Layer 6 of a small transformer language model trained on English Wikipedia (14 layers, counted from 0, width 96).
A neuron's activation on a vector x is SiLU(gate . x) times (in . x), where the dot is the dot product.
The model reads these tokens: " Co" "le" "t" "te" " (" "1" "94" "8" ")" "\n" "-" " W" "h" "ite" " as" " S" "n" "ow" " (" "1" "94" "8" ")" "\n" "-" " The" " He"

The vector x that enters this layer's MLP at each token. A number n stands for n times 0.035.
0 " Co": -14 12 -9 13 -25 14 70 -46 4 23 -11 -6 -22 -35 -2 -32 19 14 5 26 29 -5 28 7 7 23 -7 26 -4 -2 -9 -34 -8 2 -4 -9 -39 -35 5 -11 42 -14 34 24 -17 37 -19 5 40 38 -12 8 -9 -6 -15 -44 3 11 30 -24 -10 -35 5 -6 9 11 -26 11 -15 5 17 -17 -34 14 37 -10 4 -37 -22 4 40 -36 8 -22 -9 9 56 -38 38 18 -60 43 -47 -11 1 46
1 "le": -47 -2 -26 19 1 -14 44 6 30 37 -21 21 -4 53 13 8 -39 4 -39 29 -14 -34 16 15 -6 20 13 -13 -23 -19 32 -13 46 -1 -34 -13 -16 -41 -4 -14 -27 -8 -33 61 -1 4 16 14 -35 -25 0 -3 22 11 18 -23 5 55 24 -25 -28 -23 -12 -17 27 -1 10 2 -4 23 26 -17 -30 26 -12 18 -3 19 -20 -2 38 -48 20 -12 -23 -26 31 -22 23 -12 -8 -6 4 -5 29 -8
2 "t": -22 -32 -43 -16 12 2 2 -24 8 22 28 -14 14 14 38 26 -8 6 4 22 23 15 -1 4 -1 32 43 5 -12 -7 24 22 54 5 -47 9 -10 -24 53 -14 -13 -34 -31 -37 -20 50 18 -34 6 4 4 27 10 22 -3 -79 7 -11 17 -39 -2 -12 -3 4 27 14 -10 -41 35 -28 16 6 -27 -8 -12 12 35 -2 3 -16 11 -52 5 18 3 -26 22 -27 16 29 -16 24 -45 -26 -28 -27
3 "te": 7 -1 -25 15 -4 -9 21 -28 -26 -10 8 -28 -21 -5 30 28 25 21 7 24 12 -11 17 -17 -77 41 25 23 -1 1 24 -15 19 7 -24 3 -20 -27 28 -7 -5 45 -6 -19 -19 21 3 5 6 -49 2 15 33 -14 -3 -68 -41 21 12 -21 -10 -52 29 17 3 22 -2 31 -32 26 42 -29 10 -4 2 17 -1 10 3 -4 38 -55 24 25 13 -5 59 17 8 -34 -29 5 -44 -5 -19 -23
4 " (": 22 -17 2 -5 -11 -16 37 -40 0 21 -4 -48 10 -46 23 -13 1 -5 -30 19 21 20 9 1 4 -3 3 41 -5 -3 -9 6 2 -29 -1 5 -50 3 9 6 16 14 3 12 -3 41 -17 -8 0 22 -10 2 35 -12 1 -54 -5 9 35 -40 -36 3 -19 20 5 7 -13 7 2 28 -22 -54 -21 -33 23 0 -7 8 -10 -19 39 -15 20 -58 71 -16 15 -10 46 0 13 27 -32 -12 13 24
5 "1": -3 -46 -4 19 -18 -47 60 -40 4 -2 2 3 38 -28 -9 35 2 -5 -57 44 0 -12 27 -20 -2 -7 -7 15 -25 -52 34 3 6 22 -22 21 -26 -24 -3 8 -28 -18 23 -20 18 3 -48 -5 0 -34 21 2 5 -31 45 -16 -29 20 1 20 11 -34 -22 1 -11 25 -12 -12 26 3 0 14 16 26 42 -2 -29 14 7 -4 23 -6 28 -31 29 12 -29 7 56 4 5 5 -2 -9 6 -8
6 "94": 7 9 20 14 -16 -52 17 33 10 -32 24 0 -13 -9 10 30 21 15 18 1 25 27 -25 -38 15 30 36 4 2 -44 36 -42 20 -29 7 -10 16 5 -20 -27 -15 -8 -44 24 25 -34 -24 6 -2 -25 23 -12 44 -6 45 6 -12 -1 -42 -29 6 -58 7 20 -28 1 -6 -12 25 16 -19 -46 -4 52 -16 21 -6 -31 2 -16 71 -33 38 -17 -21 18 29 -4 35 0 -7 0 -28 -28 4 -24
7 "8": -19 -12 7 10 -16 -47 8 -20 2 -26 45 19 -17 -2 43 40 8 20 12 9 2 13 5 -24 17 15 -17 26 -2 -41 32 8 2 14 -2 -13 -15 -9 -35 -6 -40 -43 -43 20 -2 -2 -30 -16 -34 3 43 17 56 26 26 2 -29 1 -24 -37 -6 -48 18 43 13 15 -13 6 52 -8 -3 -22 -15 6 -29 13 -15 -61 3 -35 19 9 12 11 -23 -14 56 29 39 4 -21 -7 -26 3 30 -24
8 ")": 10 -32 -25 -6 -18 -61 -12 -15 -8 -22 -30 -95 5 33 38 6 24 2 17 5 -7 -13 -22 -25 10 29 -1 31 19 12 -8 2 -15 -10 -23 -13 -5 -24 17 24 17 -18 -14 10 2 44 17 17 -5 14 29 -51 18 -8 31 6 -13 25 10 -34 5 -25 1 15 57 44 -3 -5 26 20 -25 -40 9 -16 -38 11 10 -25 8 5 11 5 -10 -10 -7 -22 34 14 42 -31 -28 -4 -24 17 20 7
9 "\n": 5 -21 3 -8 -5 -29 28 -22 16 -32 1 -47 0 -7 57 -10 -16 32 -1 17 30 -16 37 -2 23 0 -1 45 6 -14 8 1 24 -9 49 -18 -28 -10 21 16 26 -6 -28 -16 17 33 -16 -10 -11 13 35 -15 17 -3 -31 -13 9 20 49 -49 -25 -6 -19 -23 3 -12 -23 -6 16 44 -12 -30 3 9 -12 -36 -23 -29 1 -23 38 -16 14 -24 21 34 -27 -19 42 -30 -38 -8 -22 3 7 6
10 "-": 33 -8 -45 -44 11 -30 29 -10 -14 -8 3 -9 13 -14 31 -7 -16 -17 -7 22 7 38 -1 -11 -13 -28 12 51 -9 0 1 -20 -13 -35 15 5 -9 -14 37 4 33 -56 -21 26 15 32 -30 28 28 -7 -2 -5 7 0 10 -6 -6 3 19 7 -13 -16 -35 -8 -26 41 -30 9 7 27 21 6 8 14 7 11 -10 -28 -15 -44 1 -43 -8 2 40 22 33 -19 40 -50 -1 51 -34 -6 -36 20
11 " W": -52 -5 -49 -20 8 -45 42 -60 31 11 -23 9 25 14 -5 -21 35 45 11 24 16 -12 6 -13 -2 10 -36 17 3 -30 10 -11 -15 -34 -23 29 -4 -30 39 42 23 -5 31 -10 28 25 -3 -7 -19 -14 -11 -22 31 21 8 -1 15 3 18 37 -29 -17 8 -9 -9 -3 21 -12 24 -15 16 -3 -35 15 7 0 -37 -25 -42 -15 22 -38 -9 -11 39 -7 -14 -22 62 18 -1 22 -28 0 -23 10
12 "h": 7 -4 -13 9 -6 -35 -10 -58 6 25 -54 44 26 4 21 -6 57 20 -43 35 -20 10 -33 -20 -18 -8 -7 0 -2 -49 -48 -24 45 -7 -10 6 -15 -5 18 19 15 22 -43 -6 37 -31 4 0 7 -13 -31 -19 -4 27 -16 31 2 -1 -15 8 21 -5 -14 17 54 10 6 11 -33 32 15 -2 -26 39 7 34 -14 -9 23 19 29 -25 20 -39 25 -51 -19 -30 34 -16 -7 21 -11 5 -11 -9
13 "ite": -45 -21 -11 -6 42 8 24 -13 -9 -10 -3 -5 26 9 28 -6 6 5 -28 -5 36 -36 4 46 -18 50 -23 21 17 -21 -23 -43 40 -11 -57 -34 -5 -6 11 21 -50 24 14 -15 26 11 14 62 11 -32 27 -23 38 43 7 -17 -23 -37 -28 11 5 14 12 0 1 6 17 18 0 -3 12 -28 -5 9 19 -29 -35 -7 -13 -5 4 -19 6 15 -14 0 -23 6 42 -1 -22 -26 -23 -25 22 3
14 " as": -14 -68 -6 -28 -31 -18 16 -19 17 22 -26 -21 16 -15 -3 16 -1 -10 -73 23 25 -23 11 -21 4 -4 24 46 13 -23 -18 26 -5 -34 11 -11 -22 -2 14 -1 -13 0 -7 -13 44 34 11 37 44 -26 12 -15 18 5 -18 6 38 7 11 0 -13 -11 -35 31 1 34 7 4 5 16 26 -2 2 -4 8 62 -38 -6 -35 0 -4 -33 -12 -5 2 5 39 27 20 -38 -22 20 -2 -29 -8 5
15 " S": -51 -30 -12 -19 16 -13 2 3 -1 23 -16 -10 21 -5 27 -17 -5 28 -10 29 12 23 -22 -1 2 -3 29 32 0 -17 -6 -14 -13 -61 -51 4 13 -33 7 3 50 23 9 -16 34 14 -23 10 14 -33 -11 -9 31 -4 13 9 43 7 6 0 -8 -44 -8 -2 -6 -7 -11 1 23 -12 9 5 -45 14 15 33 -24 -49 22 -11 1 -2 10 -2 24 -22 -16 -48 57 15 -36 7 -19 3 25 22
16 "n": -38 26 6 -35 0 -25 18 5 12 27 1 28 44 -39 11 -36 -15 -26 7 24 31 25 4 -8 -47 -13 -33 22 27 -28 13 -41 31 8 -39 -23 14 -50 2 17 -3 44 -20 5 0 3 -15 -27 16 -18 -15 2 -23 15 14 29 20 44 -26 -1 -27 -29 -2 14 9 -24 2 18 -8 -3 13 -14 -37 36 -3 6 10 -10 8 -5 27 18 15 0 13 -51 -26 4 52 30 -52 19 -15 -23 24 -23
17 "ow": -36 -1 5 -8 23 -45 -16 6 18 -3 -43 -44 19 3 15 -2 21 -21 -17 37 34 -20 10 16 -21 19 -29 -6 7 -21 46 -24 35 0 -20 -51 5 17 59 -17 -24 -19 -12 -19 6 15 21 -55 7 -28 -6 22 62 13 27 -44 1 20 14 -8 -6 -10 34 18 -13 -23 55 38 -9 14 10 30 -16 -10 -16 -5 10 -34 -32 20 62 -8 10 19 23 -28 -6 1 8 -21 -23 9 -28 -27 -30 -11
18 " (": 9 -15 -14 -4 -8 6 24 -30 -15 16 -13 -56 22 -30 13 4 3 -10 -38 18 22 11 -25 2 3 -9 0 46 23 -26 -7 -5 16 -35 13 12 -21 26 -8 11 3 -1 -11 0 14 31 -8 -14 2 11 -9 -14 25 -14 12 -29 1 -7 26 -30 -15 11 -13 39 3 28 -17 6 2 24 -11 -58 -4 -19 17 8 -23 -2 -5 -13 20 -7 3 -60 82 -37 -10 -15 45 -24 19 26 -13 -17 52 -2
19 "1": 15 -42 -11 18 -20 -32 59 -39 5 5 -5 -4 43 -31 -5 30 3 -5 -53 47 -9 -11 14 -25 8 -24 -9 21 -13 -52 27 6 8 19 -23 22 -20 -11 -11 10 -36 -42 29 -15 32 3 -46 -9 -10 -36 25 2 16 -30 44 -16 -26 14 -1 16 31 -26 -21 -3 -16 28 -4 -9 20 -3 -1 11 21 36 37 5 -39 -1 5 3 27 2 20 -20 13 8 -32 6 53 -5 -13 7 10 -16 13 -19
20 "94": 12 8 17 16 -18 -44 21 30 3 -30 18 -5 -7 -9 2 25 22 14 27 7 13 23 -26 -37 17 24 39 6 9 -36 40 -30 24 -29 12 -4 13 5 -16 -27 -17 -24 -39 27 28 -36 -24 5 -9 -22 26 -14 44 -9 49 1 -9 -4 -45 -25 5 -57 -1 21 -35 7 -5 -8 28 18 -23 -48 1 53 -17 21 -11 -31 -2 -9 68 -26 39 -16 -26 18 25 -8 33 0 -6 -7 -24 -34 7 -29
21 "8": -15 -11 9 16 -18 -37 15 -19 -2 -26 36 15 -13 -7 36 37 6 20 19 8 -3 11 2 -25 20 10 -19 29 4 -41 34 14 8 10 -1 -6 -19 -11 -29 -8 -40 -52 -43 24 6 -6 -29 -14 -41 0 44 14 55 26 33 6 -29 -1 -23 -38 -4 -45 14 42 3 17 -13 9 48 -8 -4 -23 -7 11 -34 17 -23 -57 2 -29 10 15 16 11 -28 -11 53 23 42 2 -17 -14 -27 -5 33 -26
22 ")": 11 -31 -23 -6 -25 -62 -7 -14 -5 -21 -35 -92 8 33 38 7 22 -6 13 5 -9 -6 -25 -28 7 26 -2 33 21 14 -12 3 -14 -10 -21 -8 1 -27 23 22 13 -24 -14 11 7 46 21 19 -7 7 33 -55 18 -12 34 5 -12 26 10 -31 12 -27 -2 20 53 43 -2 -3 24 11 -22 -39 6 -15 -38 15 4 -23 2 6 7 6 -8 -12 -7 -22 28 13 41 -28 -26 -9 -26 14 27 6
23 "\n": 6 -26 -5 -7 -18 -29 23 -15 9 -40 -15 -60 8 -6 64 -6 -3 29 -4 9 28 -17 24 -1 18 -11 9 39 7 -19 5 -5 23 0 39 -13 -24 1 15 20 30 -3 -11 -23 21 37 -8 -16 -21 17 46 -10 18 -3 -21 3 12 13 41 -52 -17 9 -14 -8 -8 -11 -24 -6 15 44 -10 -31 -3 7 -9 -32 -19 -48 -3 -29 24 -12 14 -22 11 29 -31 -13 46 -41 -34 -1 -16 13 18 7
24 "-": 39 -11 -46 -41 5 -25 23 -11 -19 -9 -1 -14 13 -15 36 -8 -14 -10 -6 22 3 39 3 -9 -15 -32 11 54 -8 -4 2 -19 -10 -31 10 8 -12 -8 42 5 39 -60 -15 25 16 32 -29 35 25 -10 3 -7 9 -5 10 -6 -6 -1 16 7 -6 -10 -30 -1 -20 38 -28 7 8 19 17 3 12 17 6 11 -9 -39 -20 -46 -5 -43 -7 0 35 16 35 -20 42 -50 -2 46 -31 -6 -33 19
25 " The": -7 -28 -6 21 7 -18 38 4 -33 13 -33 23 22 -1 40 -22 -17 11 -6 20 6 1 16 -4 -15 16 17 36 16 -23 -9 1 8 -24 -18 4 -13 -61 2 -29 42 -22 -15 9 13 9 -13 48 4 15 15 -20 26 18 -3 17 13 -14 21 25 -28 -9 -18 16 -9 8 17 -16 8 2 -12 14 24 14 21 2 1 -42 -67 -17 35 -29 24 -39 27 -10 8 -17 43 -26 -26 12 -32 -43 -27 23
26 " He": -19 -2 -27 18 -47 -30 43 -48 12 21 -32 1 -9 24 -5 -19 -4 7 -9 6 24 14 -38 -6 -37 9 -2 25 18 -7 -25 -27 26 -27 -11 9 -14 -13 0 -8 16 -3 8 -6 31 22 -21 10 -32 -17 32 -3 47 29 -4 -22 42 41 -1 13 26 -20 21 -1 33 32 -4 -47 4 -13 2 9 -23 33 23 43 13 -48 -22 -26 -15 -41 6 -40 -19 -6 36 -11 49 -11 -14 -20 -37 -20 40 18

Each question shows the input weights of one neuron of the MLP. A number n stands for n times 0.0053.

n211 gate: 19 68 16 0 7 -19 34 42 -29 24 -1 6 17 -17 -32 -12 -32 5 -40 -52 -15 -19 10 37 -34 -1 16 -6 39 -26 19 5 25 -16 41 57 10 2 36 8 -24 20 16 5 -12 -34 -16 25 24 0 -38 -13 -10 -22 1 -10 -12 -25 19 -25 -37 24 22 -11 -36 4 -41 34 11 -13 14 -20 5 9 16 -20 -29 13 13 -12 24 -24 -17 -12 -7 22 5 -19 -7 -10 8 -11 1 41 -1 -7
n211 in: -18 -17 5 -7 32 -31 35 20 -12 27 -33 10 5 20 -45 25 -24 -31 5 2 40 7 -8 12 -44 16 -27 -2 18 -24 19 -12 25 38 50 -15 28 33 4 33 -47 17 -17 19 19 10 -25 11 42 -39 -5 2 -34 6 -47 -3 -8 -34 38 -33 -33 45 45 -12 17 -10 -16 -14 12 6 14 -41 21 -22 -13 -2 -13 3 -11 -5 43 -16 8 -13 6 1 7 -63 22 23 8 -19 24 -31 13 -39
Which token does this neuron like most? 18 " ("

n102 gate: 18 19 -14 -33 24 -19 19 -35 -4 17 -13 10 34 41 -29 4 18 -10 25 24 -25 8 -12 -15 3 39 10 12 22 30 -41 23 -1 -58 8 36 17 -24 -11 8 15 -7 23 25 -9 -18 18 -1 -10 13 45 -14 -39 -60 48 9 27 -8 12 36 -5 25 -29 -35 -54 34 0 15 4 -21 1 7 -26 -1 -19 -3 -4 -27 -9 4 -27 -17 17 -29 -20 46 36 12 8 5 -17 3 18 39 6 4
n102 in: 28 43 11 -21 5 -23 14 -34 4 -58 31 -4 15 1 40 -6 -19 22 -18 27 -12 17 -23 -27 24 2 -13 -8 -16 -5 58 10 -14 25 -29 -7 46 -6 -6 18 0 13 -5 32 20 -23 64 -27 -6 5 -13 -6 -27 6 1 -6 -28 -1 -15 36 -28 -20 -6 -14 -42 52 32 -43 17 29 -4 -29 28 25 34 39 19 11 20 -4 -11 -1 -7 -25 -40 5 1 -41 -21 8 -27 2 -43 -17 -27 -34
Which token does this neuron like most? 10 "-"

n39 gate: 23 17 2 3 -33 21 31 -33 -4 -28 11 -29 -7 14 -43 43 -3 -7 -19 24 -17 3 -6 1 -16 25 71 -46 3 -1 -23 12 1 -35 31 -16 25 -36 -24 23 67 5 21 25 -1 -15 -36 -33 46 0 -27 0 -11 29 2 23 40 -32 28 14 14 -27 21 -39 -18 -21 11 -42 -37 -10 -14 8 6 -38 17 -4 7 1 -18 9 32 17 24 25 5 -7 -14 -31 13 -29 -41 -5 9 39 -16 22
n39 in: 4 19 -3 -23 -7 -25 6 -5 5 -33 -42 30 -4 -23 15 -67 -4 2 47 14 -8 13 26 -9 18 -22 -55 47 -1 17 10 -23 27 -12 44 -42 44 -10 7 10 34 13 0 -4 -85 26 48 2 -26 9 -6 -38 -34 -11 5 -10 -23 5 -21 -7 -7 -29 -42 25 15 0 29 24 -33 -15 9 -2 8 -12 48 -46 2 5 26 -11 10 19 41 14 -35 -19 -18 -27 -7 -15 4 -20 23 -33 11 4
Which token does this neuron like most? 0 " Co"

n40 gate: 17 -7 -5 -38 25 -34 -16 -24 -1 8 2 45 -28 -58 23 -18 23 58 22 14 -28 -22 13 4 -7 24 85 -13 -40 25 -31 -38 -2 -2 -31 -26 -23 44 -36 5 -18 -11 -26 15 32 -1 2 11 18 0 18 -34 32 -17 -33 41 -25 10 -31 -5 10 4 -19 -23 -20 -3 2 -55 -9 -34 27 46 12 -22 -13 10 33 15 5 -14 -35 5 -5 37 14 -5 -17 -3 14 -21 20 21 8 8 -13 30
n40 in: 41 -38 25 1 -46 -14 19 23 47 -15 -9 15 38 -1 36 34 -43 14 8 -26 -15 6 39 -26 -14 30 9 -15 7 -9 12 -33 14 -4 -46 20 -15 -4 12 -31 -34 -1 -23 22 4 -11 -7 -20 -38 -23 6 -26 -25 -43 -29 -17 9 -21 19 -51 -20 -4 -16 5 -22 -25 20 -38 29 17 -7 49 10 4 -13 -12 -38 2 12 -6 41 12 -4 -2 -21 62 22 -18 -30 10 -33 -39 55 6 7 11
Which token does this neuron like most? 18 " ("

n217 gate: 2 -19 8 1 -22 2 -69 31 4 5 16 17 4 -21 27 31 -11 -25 -8 -21 -20 -32 27 14 6 34 8 -34 15 -10 -11 18 12 20 4 13 21 -9 8 23 -15 3 -24 25 -25 -64 -14 -29 15 14 -15 -45 16 6 28 -3 -19 69 -10 -25 -3 -11 16 8 42 22 34 8 -12 27 27 -44 -18 14 -34 58 -11 16 21 -13 -9 34 -30 -7 -16 41 38 29 -31 -2 7 -23 -14 -18 -18 -27
n217 in: -25 24 -6 32 -29 -43 -11 -6 -17 -10 12 8 -10 -5 22 14 -23 -15 29 9 27 23 42 7 50 -32 28 13 34 14 4 12 -26 38 -5 -11 56 -9 -18 44 15 -31 -5 60 19 -4 -14 7 26 37 -19 -16 -26 13 -33 -6 -34 -8 -48 -19 13 3 -2 -5 12 -44 5 21 -62 1 -13 2 -2 -37 19 40 -27 4 -4 -35 -14 -23 -11 -27 -7 20 53 -7 -13 -18 -56 -3 -25 7 0 8
On which token does it fire most, and how strongly? 7 "8", at about 2.2

n150 gate: -16 -33 2 -19 -1 3 -55 18 -11 -1 -13 -1 24 28 1 1 -22 7 -9 -1 -13 -6 41 30 13 -3 1 14 -28 7 -13 49 -21 -45 -28 -20 40 -3 -41 1 13 -7 -27 48 2 47 30 11 1 9 3 31 -7 -28 9 -13 -3 5 56 1 -19 41 -2 -58 18 14 41 -9 0 14 27 -20 -1 12 0 -48 -2 -42 -4 4 -34 -42 -1 16 37 -14 -33 17 -32 47 -20 -37 6 -15 -25 45
n150 in: 36 13 30 37 -7 13 -2 20 11 10 -26 -34 -29 6 4 4 22 -2 34 8 6 8 22 -13 -4 -56 9 -27 -34 16 -10 8 62 -33 -4 -49 33 6 34 -9 2 -17 24 -5 10 13 -45 -10 24 6 20 2 -13 28 0 -29 5 -27 -60 -15 11 -2 1 -1 17 1 -33 -36 -24 -25 30 2 -43 -11 22 -11 21 -36 29 25 7 33 20 -43 -40 -2 -11 24 35 -1 49 -17 19 -11 38 -38
On which token does it fire most, and how strongly? 3 "te", at about 0.29

n180 gate: 47 -14 -1 8 19 33 59 -62 -19 -22 -12 21 -2 17 8 0 2 18 -15 -4 12 3 13 5 -28 53 -35 -10 16 -2 -4 20 -50 -45 15 -49 14 -19 -17 -25 -13 -17 -16 24 -38 -3 31 0 -8 3 -21 22 -13 -28 -53 32 13 14 -25 24 1 42 6 -26 -25 -22 42 -7 8 22 -25 -44 -4 60 9 18 24 -25 35 -10 -8 1 6 10 -25 21 -9 9 -21 -5 10 -41 47 -43 49 -14
n180 in: 43 3 -9 -11 -11 -27 -11 -20 -20 22 -55 -12 15 21 -50 38 -14 -9 -56 -24 -15 -19 4 -15 -8 2 -7 27 13 33 4 14 23 20 2 2 9 -39 -12 -41 -48 26 -43 14 -5 -11 -5 49 13 -7 -4 2 8 -32 -16 25 -43 15 -22 -37 17 42 19 19 1 21 -26 -12 -11 20 6 -20 -7 29 35 8 4 23 15 10 29 -5 13 28 -16 3 3 39 -28 4 29 22 13 -25 14 24
On which two tokens does it fire most, strongest first? 11 " W", 15 " S"

n112 gate: -26 -20 -29 -6 -19 40 -18 -6 -18 -8 -18 9 -28 -6 -22 8 -32 -25 0 41 5 -14 26 -42 -11 -2 -6 13 14 -49 -29 27 -31 1 -12 7 16 9 -11 11 10 19 -41 35 3 21 32 26 -30 57 -10 -24 1 6 -12 -12 11 40 -30 -23 -38 35 -7 -20 6 -11 -5 -41 31 59 -41 -14 23 -46 -8 5 25 -35 9 55 -34 17 -8 45 5 -16 4 -18 4 -24 5 26 12 -11 2 2
n112 in: -6 29 11 51 2 14 -24 -41 -21 -35 -6 -30 -37 2 -45 -11 35 8 15 -17 -3 -41 24 -19 -27 27 -8 2 42 7 -41 -5 -9 -8 0 -6 29 22 -36 6 -14 -9 -21 4 26 -21 -40 24 8 -38 -24 -6 -1 -11 -50 -18 8 -22 39 17 24 14 12 28 21 32 -13 -27 27 45 0 4 0 -4 29 -2 20 28 -32 -4 4 34 52 28 -15 -26 14 37 38 -15 11 16 -31 -3 -31 53
On which three tokens does it fire most, strongest first? 8 ")", 22 ")", 14 " as"

n52 gate: 16 12 18 5 -5 39 -47 -27 9 57 -37 26 -16 -22 24 -52 -15 28 4 -63 29 -11 -11 -24 -33 -16 -15 -22 17 45 -8 -5 -31 29 14 5 2 -8 57 12 5 32 -8 -16 -30 5 -9 -4 -18 14 8 21 -20 35 24 -15 29 15 43 -25 10 -34 7 -29 -34 -6 -40 53 16 17 -2 6 -42 10 -40 -33 31 -32 8 12 -28 32 -14 9 11 -8 -25 20 3 -57 -32 30 -7 68 -2 -32
n52 in: 11 -3 -28 -36 15 30 41 27 28 -31 44 18 20 -3 36 -7 -3 -1 -48 65 28 -9 -4 20 41 21 -39 -32 36 -26 -19 -10 -19 14 -21 -17 34 44 15 14 -26 -50 -31 31 22 -3 -48 36 -59 -12 1 -3 -21 16 12 42 -15 23 -3 -8 -10 -33 -49 12 3 27 -24 -16 -16 37 7 11 16 15 17 -44 49 -8 -18 -8 24 28 -40 12 14 -49 -21 -5 -48 10 -21 -5 7 -52 -9 3
On which token does it fire most, and how strongly? 16 "n", at about 1.7

n41 gate: -30 -49 -2 0 -11 26 -3 0 -34 12 8 -60 -1 18 -6 -6 11 19 -7 4 43 3 29 21 -30 -17 21 18 7 23 -5 -43 19 48 -5 52 -28 37 -2 18 33 45 -14 -10 21 9 24 20 18 15 -10 -25 -50 -20 15 17 -16 -4 -17 8 -32 27 -20 -23 30 -23 -10 -10 -11 3 9 16 -57 -24 27 1 -12 12 -10 11 -41 -25 -27 25 21 16 24 67 -15 -27 -9 -35 21 -1 0 24
n41 in: 10 -2 47 -37 -9 -15 48 11 39 20 7 -12 -5 28 -13 11 -18 -11 -7 -1 -5 0 -12 11 24 -3 16 -13 -47 -18 2 18 -6 -30 -47 -10 -4 62 12 -30 32 16 -7 0 -40 8 12 -21 -16 -2 -15 13 18 -24 46 -26 40 2 -16 -7 -43 35 40 -3 -41 34 -17 -1 -22 14 -13 29 -30 -11 1 21 -40 -28 -27 -14 -23 -32 -1 -10 2 0 4 -4 -20 -10 -20 -35 6 -32 -4 1
On which token does it fire most, and how strongly? 14 " as", at about 1.5

n207 gate: 24 3 -31 -18 17 21 0 -19 43 -2 -43 16 -11 -11 17 20 -5 3 9 -25 18 37 -5 -15 -8 -35 -14 -23 29 7 41 45 17 -21 9 35 59 28 -11 -23 -34 31 5 0 -8 9 -17 -52 30 -41 -11 -25 -27 12 -3 -25 -23 -6 4 18 22 -30 -6 -20 -39 -50 10 20 -43 -53 -37 19 -17 29 -4 -11 -41 51 2 -4 -41 -1 9 33 -11 14 0 -36 18 -49 -8 29 -12 5 -17 20
n207 in: 36 27 0 45 17 -11 11 -48 8 -36 0 18 27 22 11 -13 5 5 -30 -15 -7 -7 4 24 -50 33 -22 -2 10 13 -23 43 -1 -4 -21 -46 -9 17 18 27 -2 -16 14 -37 -20 -65 33 9 -15 19 -26 -1 -15 17 -17 -10 -7 -10 12 -19 -21 -20 -13 -33 -6 45 -23 -18 23 -23 -13 -22 -35 -19 12 31 -3 -36 23 -16 -15 68 31 -2 12 59 -26 30 36 2 -5 -30 -12 -41 -4 -4
On which token does it fire most, and how strongly? 1 "le", at about 0.34

n72 gate: 18 -4 -24 15 -48 1 -56 37 -21 17 46 40 -11 34 22 8 -21 26 -21 -13 -45 25 8 -32 -1 12 14 -21 -9 -25 17 -15 14 -2 36 0 35 8 20 -41 44 4 -44 -45 -43 6 34 7 -86 0 34 27 -2 28 -17 25 3 7 10 8 25 4 -29 18 5 23 1 -26 -6 31 -24 -41 1 -25 -48 23 6 36 42 20 33 -18 -33 13 -76 7 -11 5 13 -27 51 -23 80 16 -36 14
n72 in: 10 46 9 -34 7 -12 10 -17 -2 -44 -21 -60 19 15 -36 20 39 23 28 28 32 11 29 -23 31 -11 19 -33 -6 23 10 5 -51 -16 9 -32 -4 -31 20 4 -18 6 -3 46 56 -54 -1 -11 2 -15 -8 -29 -27 6 -55 9 3 -16 19 -29 -2 13 39 37 -9 -27 -36 2 39 -18 62 -32 20 12 -17 33 15 38 16 -26 -18 13 21 -15 6 6 21 11 -8 18 -23 51 -26 19 -2 5
On which two tokens does it fire most, strongest first? 6 "94", 20 "94"

n245 gate: -15 1 24 -27 26 -12 6 -6 1 9 39 -8 -58 -41 -5 -56 41 -4 25 23 -35 -31 -55 -6 -11 -35 2 5 7 26 -8 -9 31 -10 -4 4 31 25 -8 9 22 9 -22 -27 -18 22 26 -2 3 4 40 -7 -17 -3 -15 21 -43 20 -26 11 4 -24 12 -36 -2 24 13 0 -28 33 3 -5 -2 -49 15 -11 -11 60 -3 -20 9 2 -2 4 7 -19 23 11 3 -11 -3 37 -31 5 -42 24
n245 in: 7 44 7 -33 27 -56 6 1 4 10 11 27 -33 30 -62 -28 48 15 -40 -9 -2 -8 3 -12 15 27 17 45 -37 -12 7 25 -39 -4 -1 -23 8 -13 34 1 19 24 -25 10 -14 -42 -3 3 22 -30 -2 -19 -5 -7 -13 39 29 -27 14 -7 45 58 -26 -6 18 16 4 -8 51 -10 -15 9 -7 3 -9 18 -12 -59 -3 -6 44 6 -1 7 -36 -6 -23 11 -8 12 -7 41 10 8 -16 -34
Which token does this neuron like most? 12 "h"

n116 gate: -4 32 14 8 -1 -78 17 -38 -2 54 -34 17 -18 9 -9 -3 -5 -18 -29 -21 -11 35 -10 -14 19 -22 3 -25 23 -22 14 23 3 3 0 6 -6 3 -3 11 -18 -39 41 -8 7 -19 -3 5 -12 34 56 21 -8 -43 24 -12 -21 -16 5 0 0 33 12 -16 -31 6 -20 -12 26 15 -28 -47 20 36 -42 28 -23 1 3 -5 23 -5 0 -13 25 29 3 15 -11 36 20 -52 -8 23 -41 59
n116 in: -8 8 -52 10 1 -14 -4 16 -11 43 36 -3 14 -41 -6 7 -9 1 -12 -6 -4 3 61 -2 -27 33 -8 11 10 -39 -19 3 -17 36 -9 -5 21 -22 4 17 -28 49 -30 -1 12 -16 10 34 30 -5 25 -33 13 22 47 4 1 -6 -43 10 0 23 -26 53 -14 34 0 13 29 -35 56 -35 56 -10 -40 -31 -3 -4 69 -5 24 3 -14 -1 -17 19 10 -12 -41 -27 21 27 -6 15 21 -9
On which token does it fire most, and how strongly? 5 "1", at about 1.5

n194 gate: -7 18 -28 -40 -8 15 36 8 17 17 35 2 -31 -45 -16 52 -2 8 28 -1 14 -20 7 -21 32 39 31 8 6 8 -10 -15 30 -29 -56 -7 25 2 6 -23 -9 -12 -47 1 26 -11 -9 2 5 4 -9 3 -13 30 30 43 -61 17 34 -10 -53 -19 -3 -10 -3 53 41 -65 10 -16 37 24 -34 -6 14 23 6 22 -36 2 13 31 6 6 -24 35 -22 -16 -46 19 -2 23 3 -29 -12 0
n194 in: 15 4 -20 19 33 35 -43 9 -3 -23 -43 -29 11 -16 22 -19 40 26 -5 -15 21 15 -26 -7 -27 7 24 -19 -38 21 13 -2 13 -4 4 27 19 -19 9 -2 39 -63 37 -5 13 -37 -3 12 -6 20 -19 3 12 2 -10 18 23 59 -21 20 27 9 -4 36 -6 16 -14 -32 -33 -3 20 -31 23 0 -9 2 -4 -34 -3 0 4 59 33 -7 29 54 42 41 -3 11 4 -27 -8 -4 4 11
Which token does this neuron like most? 20 "94"